Layer 7 of a small transformer language model trained on English Wikipedia (25 layers, counted from 0, width 128).
A neuron's activation on a vector x is SiLU(gate . x + bias) times (in . x + bias), where the dot is the dot product.

Input weights of the MLP neurons that the questions are about. A number n stands for (n - 500) times 0.0014.
n19 gate (bias -0.205): 458 300 633 465 616 431 524 478 563 533 450 432 335 531 479 455 341 683 647 366 558 648 520 511 358 543 277 598 507 492 479 496 264 645 636 369 569 437 829 475 563 732 514 472 397 563 496 482 385 461 654 624 328 616 605 399 692 463 580 532 709 665 474 636 493 530 617 474 720 441 375 422 394 478 618 620 615 343 620 496 698 489 320 312 474 564 467 452 536 632 504 335 343 215 401 392 699 644 481 405 560 623 723 603 572 530 411 349 456 569 536 431 637 456 438 674 305 558 557 511 404 281 339 241 580 621 465 514
n34 gate (bias -0.045): 542 723 552 381 397 625 510 489 368 248 500 539 448 476 490 717 474 469 377 241 437 551 420 248 425 631 493 662 453 601 427 574 489 331 893 312 408 478 346 451 621 489 500 479 398 552 814 440 496 367 572 351 585 256 484 352 382 531 690 427 610 345 364 503 500 569 476 460 430 446 697 328 579 600 591 524 510 508 626 507 405 758 570 377 500 293 507 493 392 492 364 354 585 493 594 439 558 616 544 493 579 411 653 410 383 618 383 383 577 436 511 479 521 597 473 417 346 338 640 656 361 594 409 456 294 591 430 335
n84 gate (bias -0.061): 517 529 493 542 439 477 430 677 465 547 409 506 661 426 467 551 596 674 325 537 510 453 549 485 495 423 394 395 477 356 500 412 435 494 489 484 481 521 681 450 465 465 486 698 454 540 615 466 385 323 605 555 500 592 615 551 571 613 278 567 580 484 771 554 383 709 539 444 409 549 525 378 497 557 421 520 424 378 512 757 584 600 542 686 471 631 468 399 425 389 619 778 461 408 582 583 532 422 366 640 700 405 404 515 426 361 442 482 497 388 457 520 474 561 568 633 407 562 460 449 563 576 487 437 384 573 478 533
n136 gate (bias -0.080): 423 393 648 632 335 571 520 357 460 438 392 705 563 232 265 519 400 550 554 286 415 529 462 486 392 535 743 456 811 604 321 647 305 555 544 371 321 449 430 300 293 450 571 542 365 312 576 454 493 564 561 519 453 160 448 691 476 520 553 401 401 303 580 493 527 478 372 547 458 544 599 636 482 553 518 313 403 444 575 471 519 363 393 420 416 522 616 664 457 428 610 524 631 258 493 529 453 737 210 586 535 392 559 362 338 336 416 418 560 440 532 553 454 514 652 514 583 436 448 377 449 503 469 566 517 455 324 609
n190 gate (bias -0.233): 434 399 622 605 587 565 561 601 511 657 712 539 433 483 407 624 425 473 358 407 621 610 684 515 315 414 781 711 684 327 521 507 427 599 593 404 367 400 429 716 397 150 545 648 609 461 507 425 500 344 402 584 520 477 432 604 565 556 500 389 597 631 563 436 316 507 335 651 321 507 454 715 568 646 456 335 555 766 673 485 617 376 479 508 452 711 588 493 547 512 532 418 518 548 689 458 478 649 619 513 350 361 302 515 582 677 480 436 513 514 432 486 679 348 400 648 272 463 373 610 609 591 657 478 434 616 329 452
n194 gate (bias -0.151): 308 669 470 382 556 457 423 658 279 284 458 574 455 672 500 561 398 348 500 242 562 640 518 516 343 539 807 545 539 594 458 725 380 596 534 377 552 512 500 420 568 556 703 477 400 539 420 531 261 174 361 370 396 429 536 561 463 592 449 674 696 461 552 566 261 736 531 572 466 362 610 592 299 594 584 531 439 417 579 643 590 436 439 386 428 415 552 652 583 820 335 580 327 273 401 567 683 715 500 702 539 529 443 389 418 520 407 444 529 195 524 496 692 457 555 809 596 430 400 457 254 477 476 520 477 646 538 301
n195 gate (bias -0.005): 618 371 434 625 489 432 468 531 264 248 706 500 205 506 500 521 242 533 490 594 410 472 336 365 456 604 426 507 418 482 631 577 397 438 425 552 497 608 605 720 580 490 461 497 478 522 681 500 461 396 661 590 378 561 435 440 526 705 551 559 509 249 476 325 654 241 493 379 717 368 529 397 551 463 531 573 494 625 551 342 425 538 474 533 583 413 493 755 534 595 402 496 549 577 600 448 424 570 405 456 541 603 377 500 443 722 374 614 592 503 561 348 605 425 638 607 629 280 503 343 410 615 411 370 393 467 599 406
n198 gate (bias -0.190): 480 584 583 537 554 635 585 220 504 369 428 548 691 493 367 370 301 493 398 394 552 550 382 394 355 555 493 403 448 351 530 431 539 592 563 341 467 614 454 547 418 680 410 422 763 405 557 648 526 666 489 326 487 286 462 640 566 666 538 621 484 312 433 653 564 521 368 514 286 530 732 469 594 359 602 490 642 515 758 567 555 518 429 762 468 496 468 353 399 534 493 662 646 414 408 609 521 491 428 519 431 487 583 442 662 443 418 506 419 399 351 212 469 357 611 520 236 542 565 407 477 578 436 705 523 765 466 420
n237 gate (bias 0.024): 575 530 464 488 594 479 350 320 404 219 512 503 393 613 520 500 532 601 381 539 441 444 432 380 379 359 443 520 463 494 556 545 509 481 593 451 371 522 613 462 624 558 439 686 494 566 482 560 414 497 518 477 363 497 602 666 271 471 488 398 357 530 413 358 450 303 541 454 556 738 360 390 451 386 589 512 527 529 427 377 671 515 603 493 642 313 506 389 582 614 370 696 466 534 479 601 684 456 296 480 483 511 346 535 284 568 420 503 523 446 530 455 437 573 510 483 642 332 651 581 532 615 447 416 320 556 506 431
n19 in (bias -0.013): 525 519 535 500 418 352 472 560 451 481 562 441 619 482 429 280 353 624 549 599 448 462 414 432 587 511 529 222 496 523 547 610 545 625 325 744 595 416 597 400 474 741 546 486 651 608 612 632 683 376 515 460 486 618 688 680 353 174 581 479 486 451 352 514 400 455 587 492 404 542 301 340 701 390 564 572 550 375 712 538 497 485 608 695 527 607 398 521 269 683 623 630 565 492 301 443 504 483 243 279 553 551 596 698 478 538 547 428 566 959 608 596 518 597 667 472 355 615 667 577 493 496 329 638 496 522 536 535
n34 in (bias 0.220): 588 467 423 262 584 431 333 606 563 567 450 489 270 486 675 656 633 461 471 443 358 400 425 463 459 431 518 336 478 595 532 680 489 578 479 500 535 369 391 246 790 352 503 386 666 576 695 569 538 319 345 624 658 477 414 511 407 580 420 405 459 504 534 456 549 415 614 511 575 452 555 571 529 493 459 504 500 350 566 349 465 596 646 394 351 286 266 435 280 430 438 401 567 703 589 523 589 729 361 255 704 670 534 301 399 541 583 545 429 536 504 416 587 489 235 465 422 695 678 475 552 762 624 338 231 482 472 441
n84 in (bias 0.047): 488 578 513 538 523 590 452 660 506 573 341 586 338 423 488 444 588 765 624 456 473 521 497 610 445 390 479 503 428 412 517 290 173 380 610 514 463 361 598 366 325 543 420 488 435 596 523 485 576 543 591 551 514 535 448 394 503 516 551 523 375 610 620 387 593 320 479 586 594 702 681 379 410 446 588 576 544 395 657 555 640 534 564 581 469 491 331 381 409 577 530 435 451 556 555 503 491 538 301 581 464 285 347 469 432 522 645 465 494 473 428 551 222 545 516 480 512 401 532 491 557 608 317 540 342 462 471 514
n136 in (bias -0.241): 427 571 593 628 449 426 384 692 446 424 458 525 489 699 592 714 330 344 600 392 538 514 554 514 367 479 475 442 400 581 353 483 313 496 633 547 453 515 404 387 374 417 693 497 399 539 493 475 373 526 700 492 741 523 413 771 751 403 345 466 707 422 417 520 377 540 576 457 147 547 439 635 447 486 320 459 545 358 656 479 594 558 728 694 352 701 399 520 496 352 653 440 475 346 378 389 701 554 299 632 558 516 452 619 546 544 300 522 282 602 553 507 662 514 292 483 566 523 493 353 416 421 417 650 541 431 583 561
n190 in (bias 0.025): 706 527 609 641 355 664 531 382 538 353 378 350 503 343 506 598 696 402 503 360 348 503 503 469 550 603 573 506 466 766 568 503 544 644 393 510 624 521 509 360 291 480 603 536 640 328 533 716 638 491 541 604 443 682 573 503 567 661 299 513 413 418 668 497 487 568 477 414 551 487 608 460 426 640 565 448 668 344 588 333 595 633 451 558 562 462 305 500 328 406 776 717 503 462 609 567 596 527 396 544 648 623 734 616 613 411 485 414 462 356 483 513 493 361 453 458 500 468 533 314 551 395 600 486 278 372 451 535
n194 in (bias 0.041): 433 814 425 388 445 683 715 362 617 422 496 701 298 504 646 277 528 738 473 528 561 473 609 461 447 409 678 548 485 556 327 534 648 602 474 624 565 531 625 470 442 577 697 571 247 535 600 655 713 521 431 480 403 398 680 480 514 479 321 618 422 576 562 550 526 547 433 387 719 685 599 635 335 420 608 351 684 371 592 546 487 550 515 319 430 402 375 468 423 471 519 673 508 303 221 369 391 517 468 486 349 665 516 688 572 570 670 568 407 652 611 443 717 565 520 577 392 425 279 455 402 678 570 630 174 545 823 438
n195 in (bias 0.163): 606 280 404 472 355 474 418 651 246 433 633 533 352 559 500 393 435 622 718 493 393 440 562 273 602 609 569 791 225 515 588 406 381 407 479 441 323 485 708 595 332 374 357 536 192 570 464 392 346 454 397 527 500 582 424 398 359 658 584 401 409 524 687 315 542 496 322 291 540 469 449 432 603 453 385 511 371 542 577 293 461 541 479 390 593 417 355 486 434 571 515 417 748 579 589 424 600 424 526 415 372 530 314 653 449 755 457 532 486 671 423 511 489 474 395 707 457 321 450 507 379 610 398 341 360 354 674 423
n198 in (bias 0.062): 438 461 452 614 418 324 344 525 605 450 569 644 504 665 585 633 390 226 521 631 478 518 386 504 500 465 493 588 525 463 425 354 486 543 500 483 500 529 397 497 453 579 490 431 199 394 510 591 563 503 611 764 373 440 628 302 480 342 486 111 690 343 413 410 374 590 562 446 450 523 473 420 408 528 303 483 449 302 468 575 650 618 431 504 536 343 529 573 553 310 415 576 456 566 496 357 611 573 496 325 547 429 272 615 640 442 455 553 668 444 468 253 753 425 647 619 614 580 497 545 507 823 537 438 280 517 582 385
n237 in (bias 0.033): 714 563 493 591 757 449 532 543 602 379 589 339 388 655 497 568 506 549 434 537 533 396 704 445 527 385 410 478 400 385 434 455 526 462 549 370 513 631 505 453 561 509 410 625 470 539 508 584 449 672 517 415 540 521 366 609 433 458 438 407 461 412 587 340 478 326 503 485 358 478 399 405 523 449 566 575 552 545 417 477 462 578 694 390 581 559 514 422 383 616 523 732 480 576 647 528 621 485 341 455 484 674 337 595 396 517 355 497 450 511 628 449 226 577 588 459 506 580 458 478 562 472 465 435 595 467 472 443

Each question shows a token from some text and the vector x that enters the MLP there. A number n stands for (n - 500) times 0.012.

"et": 591 440 262 512 500 453 503 303 698 443 320 554 432 532 449 413 524 574 528 693 501 529 520 526 391 557 483 474 448 525 587 567 526 415 582 563 540 452 547 516 466 444 565 586 528 526 360 670 462 542 440 469 453 419 536 473 482 491 457 538 482 289 442 337 571 473 530 587 421 510 537 435 462 330 457 406 515 538 330 443 438 474 443 542 580 568 347 581 520 706 456 650 700 663 637 516 477 442 599 376 578 478 504 444 516 491 569 567 457 345 415 520 628 441 474 558 506 594 438 454 563 600 633 465 388 476 467 547
The neuron with the highest activation: n237

" album": 440 531 379 386 654 360 473 408 571 442 550 437 416 470 597 449 684 570 554 629 619 428 536 455 580 409 418 587 290 501 546 484 423 488 419 460 549 447 598 464 464 461 509 480 599 608 554 402 603 602 655 519 513 637 433 551 389 512 684 516 462 466 514 364 828 476 529 618 539 624 591 521 558 574 487 532 467 536 429 441 363 609 522 482 495 398 393 341 465 466 533 506 424 502 536 405 649 354 372 685 567 384 413 544 581 449 457 497 487 628 568 304 355 439 596 307 529 624 648 332 451 484 439 520 538 450 473 410
The neuron with the highest activation: n237

"ank": 485 519 276 456 661 451 344 335 569 500 392 422 488 612 544 420 460 629 557 455 645 438 456 397 506 534 471 456 412 541 555 608 673 564 439 682 489 453 642 596 556 548 500 643 468 530 410 608 564 659 499 512 419 461 383 562 558 483 337 716 489 485 460 383 578 573 761 349 467 571 419 553 479 471 646 425 454 399 346 501 368 528 409 537 434 490 358 615 558 318 554 562 545 373 469 471 424 291 438 472 578 687 473 570 457 468 558 648 428 599 436 544 481 481 569 413 696 520 461 468 642 556 355 712 518 420 543 435
Which neuron fires most, and how strongly? n237, at about 3.7

" dem": 546 514 352 603 401 552 383 507 537 617 469 481 543 454 496 405 504 544 491 531 470 573 582 765 942 464 504 491 506 403 356 550 460 482 372 496 562 461 415 439 445 483 368 457 626 674 398 322 522 437 451 450 448 499 478 598 618 490 593 604 439 515 525 442 439 538 434 447 523 523 503 457 520 545 474 586 453 498 375 487 214 373 629 456 612 546 546 460 589 406 510 552 529 490 576 557 463 494 506 502 357 501 461 599 539 421 516 494 393 683 405 364 465 500 477 468 487 659 591 478 542 393 595 533 420 394 258 660
The three highest activations, in order: n136, n198, n190

"20": 447 493 446 520 514 367 366 501 621 556 431 451 583 445 618 368 606 581 539 469 563 564 392 555 516 581 557 523 474 489 562 483 457 537 626 346 518 537 433 453 443 512 468 591 529 538 507 544 504 569 351 558 385 452 512 471 444 508 564 447 566 624 506 568 566 620 480 560 496 480 570 428 469 586 421 476 405 491 448 535 560 319 524 488 491 303 337 599 491 514 484 567 379 363 574 493 478 524 511 541 459 519 546 604 389 467 606 538 459 472 587 622 470 541 401 580 511 756 445 371 603 525 525 593 436 480 465 561
The three highest activations, in order: n84, n194, n237

" in": 518 471 466 429 493 467 441 529 462 464 475 475 524 480 602 501 577 519 521 452 395 432 506 423 493 490 520 533 495 530 479 503 567 502 558 515 465 430 509 406 424 450 525 526 515 514 470 557 526 427 457 540 491 479 418 534 516 595 599 484 493 503 461 441 558 607 435 513 583 470 610 494 503 428 406 532 417 424 558 455 558 419 506 547 560 521 466 509 497 620 527 482 511 491 449 613 542 594 533 418 469 473 500 496 496 493 503 507 490 596 595 479 360 480 524 413 495 501 496 444 586 565 556 469 474 498 456 511
The neuron with the highest activation: n34

"an": 610 529 215 540 517 441 333 582 515 467 527 457 452 595 569 579 460 535 556 495 556 415 425 510 476 541 609 550 418 427 401 358 549 573 615 576 555 479 429 559 416 571 209 608 414 514 488 483 506 699 491 503 530 542 513 319 417 333 475 551 455 673 534 376 562 388 616 542 482 575 443 528 492 451 476 505 465 408 447 409 508 490 525 637 506 480 416 576 533 461 554 502 543 544 467 446 535 428 543 478 448 680 483 507 562 516 534 489 443 511 616 522 524 468 394 454 401 526 429 498 510 504 434 509 574 464 659 496
The three highest activations, in order: n237, n195, n190

".": 483 580 417 511 482 494 529 535 445 483 556 467 490 422 599 475 559 475 476 502 460 534 481 502 516 498 442 452 489 534 649 619 500 500 515 520 482 521 612 474 517 436 524 544 514 543 484 539 501 508 435 513 532 509 342 508 426 650 468 418 537 512 542 417 485 480 566 602 494 528 567 485 494 423 477 583 488 485 517 545 462 457 554 508 475 587 498 509 504 486 442 491 556 515 664 508 586 480 432 423 444 502 465 491 507 432 549 480 538 457 478 558 555 497 399 552 489 569 592 594 549 466 386 518 494 462 471 361
Which neuron fires most, and how strongly? n34, at about 1.3

" Fl": 562 491 489 625 466 467 639 502 422 541 533 451 493 476 541 468 401 516 492 586 445 418 543 528 641 532 570 419 512 497 634 453 564 621 553 525 602 547 312 575 607 397 376 560 603 607 445 474 615 679 603 383 565 658 409 516 480 465 493 421 390 524 670 497 553 356 540 595 397 545 508 451 418 522 601 499 556 455 623 509 486 497 538 677 463 716 446 464 411 391 483 635 635 558 552 296 492 489 401 258 556 594 487 593 504 502 583 490 324 541 488 671 411 420 506 390 401 647 566 420 610 675 635 358 465 370 552 498
Which two neurons fire most, strongest first? n190, n84

"S": 580 714 210 327 458 510 654 531 586 283 472 550 501 493 488 588 827 471 389 519 372 475 744 637 498 565 773 414 617 444 404 562 488 442 505 551 563 508 560 468 539 364 589 627 447 584 497 495 556 619 358 433 418 482 402 392 394 482 369 576 628 414 358 526 535 536 522 403 583 470 427 548 530 579 577 526 390 421 380 540 529 561 340 564 448 461 298 661 609 592 371 421 404 507 515 589 278 491 489 585 553 555 448 569 582 561 559 514 302 483 594 488 445 313 243 503 493 461 587 565 449 523 612 533 405 387 726 442
The neuron with the highest activation: n194

"very": 482 382 269 557 597 401 462 493 425 496 422 351 546 543 700 480 622 535 415 579 448 493 361 573 440 430 480 536 482 522 457 455 548 469 545 448 495 653 506 379 519 609 555 447 493 642 656 576 585 612 527 517 434 431 550 603 602 405 630 393 538 644 587 500 361 434 573 578 496 557 493 548 469 661 519 491 474 456 288 504 452 457 409 443 532 437 509 432 485 722 486 407 611 564 359 592 488 424 474 525 410 571 476 324 498 511 610 446 411 536 615 566 601 476 380 477 644 556 512 645 588 521 611 343 478 531 447 574
Which neuron fires most, and how strongly? n237, at about 1.9

"ut": 578 534 339 588 515 577 558 513 489 419 615 507 517 490 856 558 465 558 462 564 549 520 511 538 581 474 747 450 449 553 307 601 577 447 456 428 506 339 310 503 602 417 337 572 452 574 443 714 661 341 421 617 416 356 408 495 487 537 556 469 444 488 453 353 519 496 632 555 397 477 667 453 514 344 548 498 453 328 357 557 481 550 348 401 301 656 581 568 387 594 540 565 526 499 486 602 399 481 617 567 525 513 457 419 578 617 574 541 546 468 535 545 495 326 588 540 624 496 526 426 435 411 674 671 501 500 420 594
The neuron with the highest activation: n194

" M": 623 486 339 523 520 531 444 569 481 544 474 402 526 581 636 358 561 497 537 758 497 486 593 486 594 455 641 442 459 441 530 417 496 414 473 537 592 512 448 563 449 504 330 526 560 543 595 430 572 560 470 407 557 634 446 498 529 441 455 363 465 625 532 415 466 474 412 429 473 569 411 551 475 484 445 592 504 411 401 668 417 441 490 574 458 610 650 451 591 519 492 565 563 529 505 430 469 529 493 339 436 495 591 663 519 490 647 528 522 620 541 580 431 474 473 316 421 442 486 629 653 480 589 448 598 412 595 507
The neuron with the highest activation: n190

"oc": 543 525 379 349 523 435 470 594 504 702 585 488 670 585 600 450 610 521 617 426 491 477 550 455 516 396 511 494 533 612 624 426 675 488 276 538 505 551 199 356 549 456 360 521 595 647 234 371 355 490 594 455 614 474 261 586 415 371 600 738 466 557 653 508 519 302 441 582 511 473 600 536 554 674 546 401 534 610 378 663 419 530 666 588 560 565 624 545 515 529 554 395 500 567 532 496 573 580 530 558 492 634 371 657 522 508 469 696 441 586 616 570 455 507 424 536 521 547 571 406 561 445 587 598 479 414 455 633
The three highest activations, in order: n194, n198, n84

"op": 498 418 244 532 622 526 479 361 269 497 326 393 517 441 487 677 484 437 424 509 559 459 725 532 429 468 438 606 524 464 542 485 618 477 352 484 497 557 492 619 363 398 390 538 525 589 425 340 381 618 406 529 467 593 493 408 607 403 464 600 532 546 446 550 445 428 505 759 351 464 557 696 548 453 507 599 441 568 393 389 315 344 651 519 370 475 406 666 574 344 571 370 553 622 626 394 729 549 645 538 607 501 467 537 549 610 593 684 623 425 438 476 361 459 522 471 505 577 413 494 494 360 540 673 576 408 494 519
The neuron with the highest activation: n194

" on": 514 501 450 537 501 600 461 538 504 465 451 529 493 483 612 493 473 585 548 519 363 491 508 463 456 451 584 432 485 576 481 569 441 487 481 492 475 436 490 463 490 437 444 465 468 484 438 442 425 506 566 480 487 488 360 543 522 496 521 474 393 502 524 439 567 597 391 503 471 555 483 541 552 366 390 486 434 476 447 441 650 493 548 584 472 496 478 523 407 492 595 445 530 455 513 567 533 598 512 551 537 492 354 432 467 505 453 499 516 464 535 432 430 512 520 378 526 546 493 396 585 546 513 616 558 338 462 587
Which neuron fires most, and how strongly? n136, at about 11

"our": 613 474 555 646 436 515 428 270 544 392 438 453 621 411 650 393 376 528 452 636 466 414 437 493 325 504 591 585 464 537 573 485 410 440 327 478 411 516 492 420 583 709 461 509 548 438 462 651 553 476 541 688 593 564 552 470 361 518 685 535 560 568 518 401 722 392 562 575 458 521 443 606 493 492 540 514 594 359 456 536 378 368 325 507 485 544 378 498 589 641 441 509 569 458 407 458 428 414 596 411 477 499 499 498 583 438 470 503 365 568 536 444 538 543 512 461 426 639 457 515 581 540 590 521 523 527 458 565
The three highest activations, in order: n19, n198, n136

" his": 584 455 232 603 515 506 467 447 479 421 515 434 584 576 515 449 496 467 430 603 413 498 450 450 593 607 499 545 498 480 517 432 526 456 293 471 561 573 614 462 531 449 450 637 583 535 471 533 551 607 543 581 527 606 648 440 521 483 529 617 334 526 498 320 508 558 632 437 456 564 510 507 473 482 413 497 487 443 520 409 409 542 464 427 608 495 594 401 624 529 471 569 441 310 605 579 568 537 469 595 534 439 505 575 542 532 637 378 546 430 587 506 527 528 464 508 588 515 523 448 563 647 412 515 554 440 465 486
The neuron with the highest activation: n237

"ure": 494 521 441 602 494 469 474 456 445 377 378 434 468 521 623 412 461 469 584 628 582 378 490 432 615 374 397 532 395 556 503 479 385 540 526 560 424 537 639 450 547 481 564 578 404 527 381 561 496 613 487 767 457 625 402 421 419 503 577 611 386 687 389 389 546 477 596 516 502 490 470 587 517 331 507 362 506 542 536 592 620 554 386 531 363 425 384 423 532 442 549 486 498 469 476 514 557 439 525 469 500 452 490 483 449 602 560 552 500 532 606 508 468 455 427 453 465 466 621 587 525 459 550 463 479 462 507 551
Which two neurons fire most, strongest first? n19, n195

"er": 675 547 312 526 462 472 649 576 645 631 392 542 489 555 588 291 445 604 483 572 597 469 423 523 442 496 559 666 529 440 473 381 502 510 540 491 526 544 545 448 544 691 421 603 377 668 551 407 472 616 522 532 627 516 437 629 444 513 632 532 493 635 517 460 443 436 455 527 488 419 457 575 534 408 508 512 573 513 249 537 480 478 574 441 596 525 362 575 441 540 616 690 619 435 432 543 457 414 590 453 502 491 447 563 558 532 782 577 406 581 581 554 571 527 587 520 357 673 460 475 565 441 443 459 622 422 515 520
The three highest activations, in order: n19, n190, n198

"id": 603 422 557 504 502 422 630 477 582 430 425 350 458 603 527 390 509 543 481 570 602 340 625 553 614 397 436 324 367 329 385 565 535 591 405 630 395 455 465 421 559 486 544 536 497 613 506 557 455 442 475 484 607 527 551 610 604 408 612 521 420 586 601 503 496 445 677 490 617 463 439 516 569 458 437 509 572 456 440 428 494 376 284 517 540 593 453 612 716 550 517 519 477 430 478 451 667 453 447 493 798 640 659 625 369 383 453 484 535 468 395 498 625 498 477 563 463 711 518 421 553 427 477 643 508 471 454 684
The neuron with the highest activation: n19

" They": 547 372 426 554 463 342 570 589 358 394 668 509 401 508 491 446 482 615 596 707 452 539 454 398 620 430 442 572 436 408 698 568 449 373 475 520 437 401 457 623 474 463 426 495 527 533 564 446 581 531 419 541 420 543 624 494 460 471 512 559 454 452 434 270 695 391 672 543 505 620 556 578 425 481 485 455 608 503 560 471 354 528 680 392 542 486 406 528 561 541 453 520 531 454 543 450 449 424 534 588 433 574 519 534 444 446 534 484 432 525 534 544 384 519 520 477 557 741 601 448 595 685 472 500 355 456 516 444
Which neuron fires most, and how strongly? n195, at about 30

"if": 547 398 381 506 523 326 545 376 612 435 439 459 596 592 687 464 503 494 547 583 557 424 542 658 372 527 484 504 388 591 558 546 589 484 364 522 467 568 531 475 512 491 363 544 451 608 275 365 462 347 499 583 649 330 612 529 616 429 698 341 292 307 447 469 520 429 462 491 417 508 395 578 411 478 381 655 506 525 536 502 450 389 630 421 445 552 522 604 379 764 527 403 457 361 587 537 484 439 552 422 352 512 651 531 597 534 576 536 496 617 351 441 442 413 567 414 511 684 544 442 498 559 576 603 432 414 490 486
Which neuron fires most, and how strongly? n190, at about 0.64

" Ph": 483 491 404 603 407 479 489 430 514 494 541 436 525 483 531 425 512 451 426 674 465 496 467 479 687 487 533 497 493 466 286 438 497 568 404 535 601 553 389 696 306 503 339 623 570 642 412 410 602 740 579 401 533 607 476 568 453 464 450 521 568 490 592 379 521 441 618 372 444 443 527 454 510 706 355 517 479 480 376 559 339 515 572 601 454 536 654 395 440 562 527 489 607 538 437 423 506 504 454 393 466 592 495 551 543 474 579 433 521 526 534 495 236 428 545 351 472 518 509 361 585 326 480 487 747 314 572 503
Which neuron fires most, and how strongly? n198, at about 0.56

" ": 549 400 299 557 525 514 381 636 580 543 479 302 546 429 640 512 627 507 491 553 459 550 701 505 441 484 494 498 404 457 474 557 488 472 551 420 477 552 444 422 458 430 470 526 487 569 573 595 518 617 417 562 437 426 501 366 560 526 426 483 514 398 456 421 439 484 533 412 436 480 540 473 574 510 474 576 395 393 465 528 446 458 427 479 544 553 488 476 472 400 459 544 471 544 566 541 530 458 454 468 467 392 514 597 481 464 623 475 526 506 548 519 503 518 559 454 496 557 528 604 604 398 530 484 343 549 479 439
The neuron with the highest activation: n84

" received": 549 550 360 595 546 615 570 386 670 527 599 579 356 402 574 495 564 440 502 565 495 445 383 491 692 497 464 489 385 616 464 492 463 484 490 456 474 501 445 440 537 504 620 517 345 647 426 531 454 349 546 503 531 507 316 535 506 611 502 441 452 550 620 372 560 465 446 489 600 467 538 427 581 589 573 678 452 484 473 429 413 431 537 369 644 548 539 497 432 530 476 476 510 469 464 518 502 449 397 657 474 486 368 655 543 447 517 527 503 415 462 464 371 579 412 382 637 441 497 452 466 550 464 404 469 453 413 520
The neuron with the highest activation: n195

"uel": 480 538 437 557 362 583 428 332 526 373 449 575 459 541 695 357 390 617 541 588 527 462 409 533 706 445 470 524 423 525 484 607 547 632 397 596 374 592 449 540 454 498 448 396 459 618 509 501 466 552 650 560 484 401 564 458 526 494 565 603 498 422 588 454 647 474 641 486 547 449 483 546 435 408 438 559 569 461 472 375 531 631 219 573 466 469 460 479 578 580 521 391 471 564 378 473 616 442 505 415 600 604 719 595 551 458 327 421 483 608 565 562 522 516 512 474 468 628 717 284 571 395 529 442 390 575 491 480
Which neuron fires most, and how strongly? n19, at about 14

",": 508 534 374 470 494 530 427 515 479 471 574 444 497 453 512 508 525 511 445 606 517 543 427 505 539 490 464 545 540 499 457 486 426 525 541 557 408 531 448 477 469 451 442 491 574 557 446 496 528 494 427 473 598 498 501 485 422 602 542 514 493 504 397 402 540 477 562 543 513 490 541 554 507 462 537 535 527 584 488 426 512 549 517 455 549 524 519 505 448 459 459 556 483 625 587 502 579 538 468 444 543 463 482 514 453 554 507 461 437 525 501 511 404 465 384 540 531 550 480 673 477 521 607 510 523 403 540 433
Which neuron fires most, and how strongly? n34, at about 3.1

" San": 552 643 337 544 518 415 520 491 494 531 486 402 504 571 726 457 518 499 455 532 440 334 436 410 697 595 682 627 526 543 476 266 501 588 624 596 664 602 341 534 482 606 326 514 382 580 619 457 604 598 475 498 618 417 415 515 474 387 476 391 639 576 578 454 428 343 476 523 484 590 567 496 578 555 308 421 541 470 462 519 527 625 342 668 507 497 402 383 447 512 517 508 458 590 454 416 511 505 582 414 485 625 554 357 649 627 505 451 357 462 500 464 351 392 515 239 360 602 511 463 531 580 650 374 437 400 613 460
The neuron with the highest activation: n34

"inal": 542 434 455 534 503 396 546 280 604 497 354 470 685 577 454 366 441 697 634 545 576 492 404 548 681 551 568 645 433 478 745 631 448 515 448 578 466 518 450 461 436 551 370 693 407 462 569 505 459 453 546 418 520 533 448 467 482 487 589 346 428 483 505 406 645 546 515 515 410 555 538 550 462 468 407 620 657 496 485 390 396 448 295 505 558 602 516 414 600 548 437 528 546 579 457 471 459 469 604 491 498 409 558 578 530 650 441 521 480 529 477 539 519 569 550 454 451 561 576 345 646 351 692 519 478 568 521 492
The neuron with the highest activation: n136

" Col": 534 434 379 565 539 616 392 336 396 472 468 497 532 485 572 408 519 478 527 576 393 400 484 547 693 494 596 481 619 446 627 463 521 466 563 511 568 583 343 525 492 580 329 650 587 481 581 387 713 722 419 521 425 659 278 517 523 490 460 503 489 464 684 508 501 366 564 659 517 483 441 517 532 522 533 467 545 444 404 517 267 435 473 687 545 627 581 433 538 575 432 419 478 572 564 432 522 616 505 433 555 591 593 422 593 436 588 422 393 631 664 499 441 474 490 341 301 532 536 362 530 564 557 583 534 353 498 561
The neuron with the highest activation: n136

"ild": 650 579 322 543 518 519 479 562 461 644 401 652 395 478 600 505 475 441 422 628 580 425 666 580 544 428 513 518 275 360 585 440 592 499 513 631 424 482 622 526 618 505 385 479 401 648 345 469 503 770 432 558 470 523 457 594 458 392 503 373 418 498 418 473 544 526 466 735 519 485 584 445 544 337 376 353 432 481 583 500 396 517 442 389 443 534 458 540 460 412 621 398 499 610 579 571 428 411 607 559 362 635 532 563 536 499 474 668 461 439 421 660 489 506 510 455 533 496 478 427 622 620 424 541 639 377 476 511
Which neuron fires most, and how strongly? n190, at about 1

"ited": 524 547 371 648 424 617 552 443 533 566 498 511 516 493 456 367 433 477 622 453 565 431 449 500 536 422 380 351 522 580 517 471 474 508 545 525 554 404 404 428 576 537 521 519 366 633 399 397 444 615 515 584 429 637 440 436 495 565 429 382 444 528 556 441 487 584 593 552 492 515 494 651 480 510 621 478 543 506 445 497 533 526 366 483 576 446 500 489 451 580 461 445 492 560 396 445 524 389 575 490 469 605 552 542 506 479 549 397 464 560 593 649 494 449 443 514 581 459 589 478 518 535 682 461 529 491 590 469
The neuron with the highest activation: n136

"art": 719 565 473 487 489 571 612 500 575 538 400 584 436 443 529 455 516 558 488 590 590 401 778 593 551 580 530 584 438 368 504 537 523 505 477 615 412 533 593 436 502 503 531 574 382 544 295 622 470 517 491 439 413 509 542 643 396 456 477 415 508 517 417 567 484 537 548 467 479 529 628 458 536 526 463 527 375 437 525 433 266 627 486 625 615 591 502 477 399 480 474 451 570 480 636 353 553 240 608 526 606 543 465 588 649 618 482 590 405 541 565 542 465 575 554 378 644 485 490 513 508 410 503 577 546 407 449 413
Which neuron fires most, and how strongly? n34, at about 0.8

"hy": 526 608 217 597 581 507 446 399 467 543 521 348 435 453 491 583 465 565 453 588 450 436 488 519 527 471 494 524 488 400 449 469 593 496 396 494 430 465 620 434 341 435 387 481 495 673 429 338 459 569 387 531 478 623 629 451 427 423 540 629 529 651 410 516 521 493 559 626 425 381 492 532 484 485 491 409 271 654 381 469 448 476 455 444 490 366 591 426 559 516 567 363 553 547 530 527 584 514 576 337 616 364 563 455 481 616 513 600 594 332 432 516 373 490 479 477 534 331 596 491 477 328 610 613 544 389 422 491
The neuron with the highest activation: n194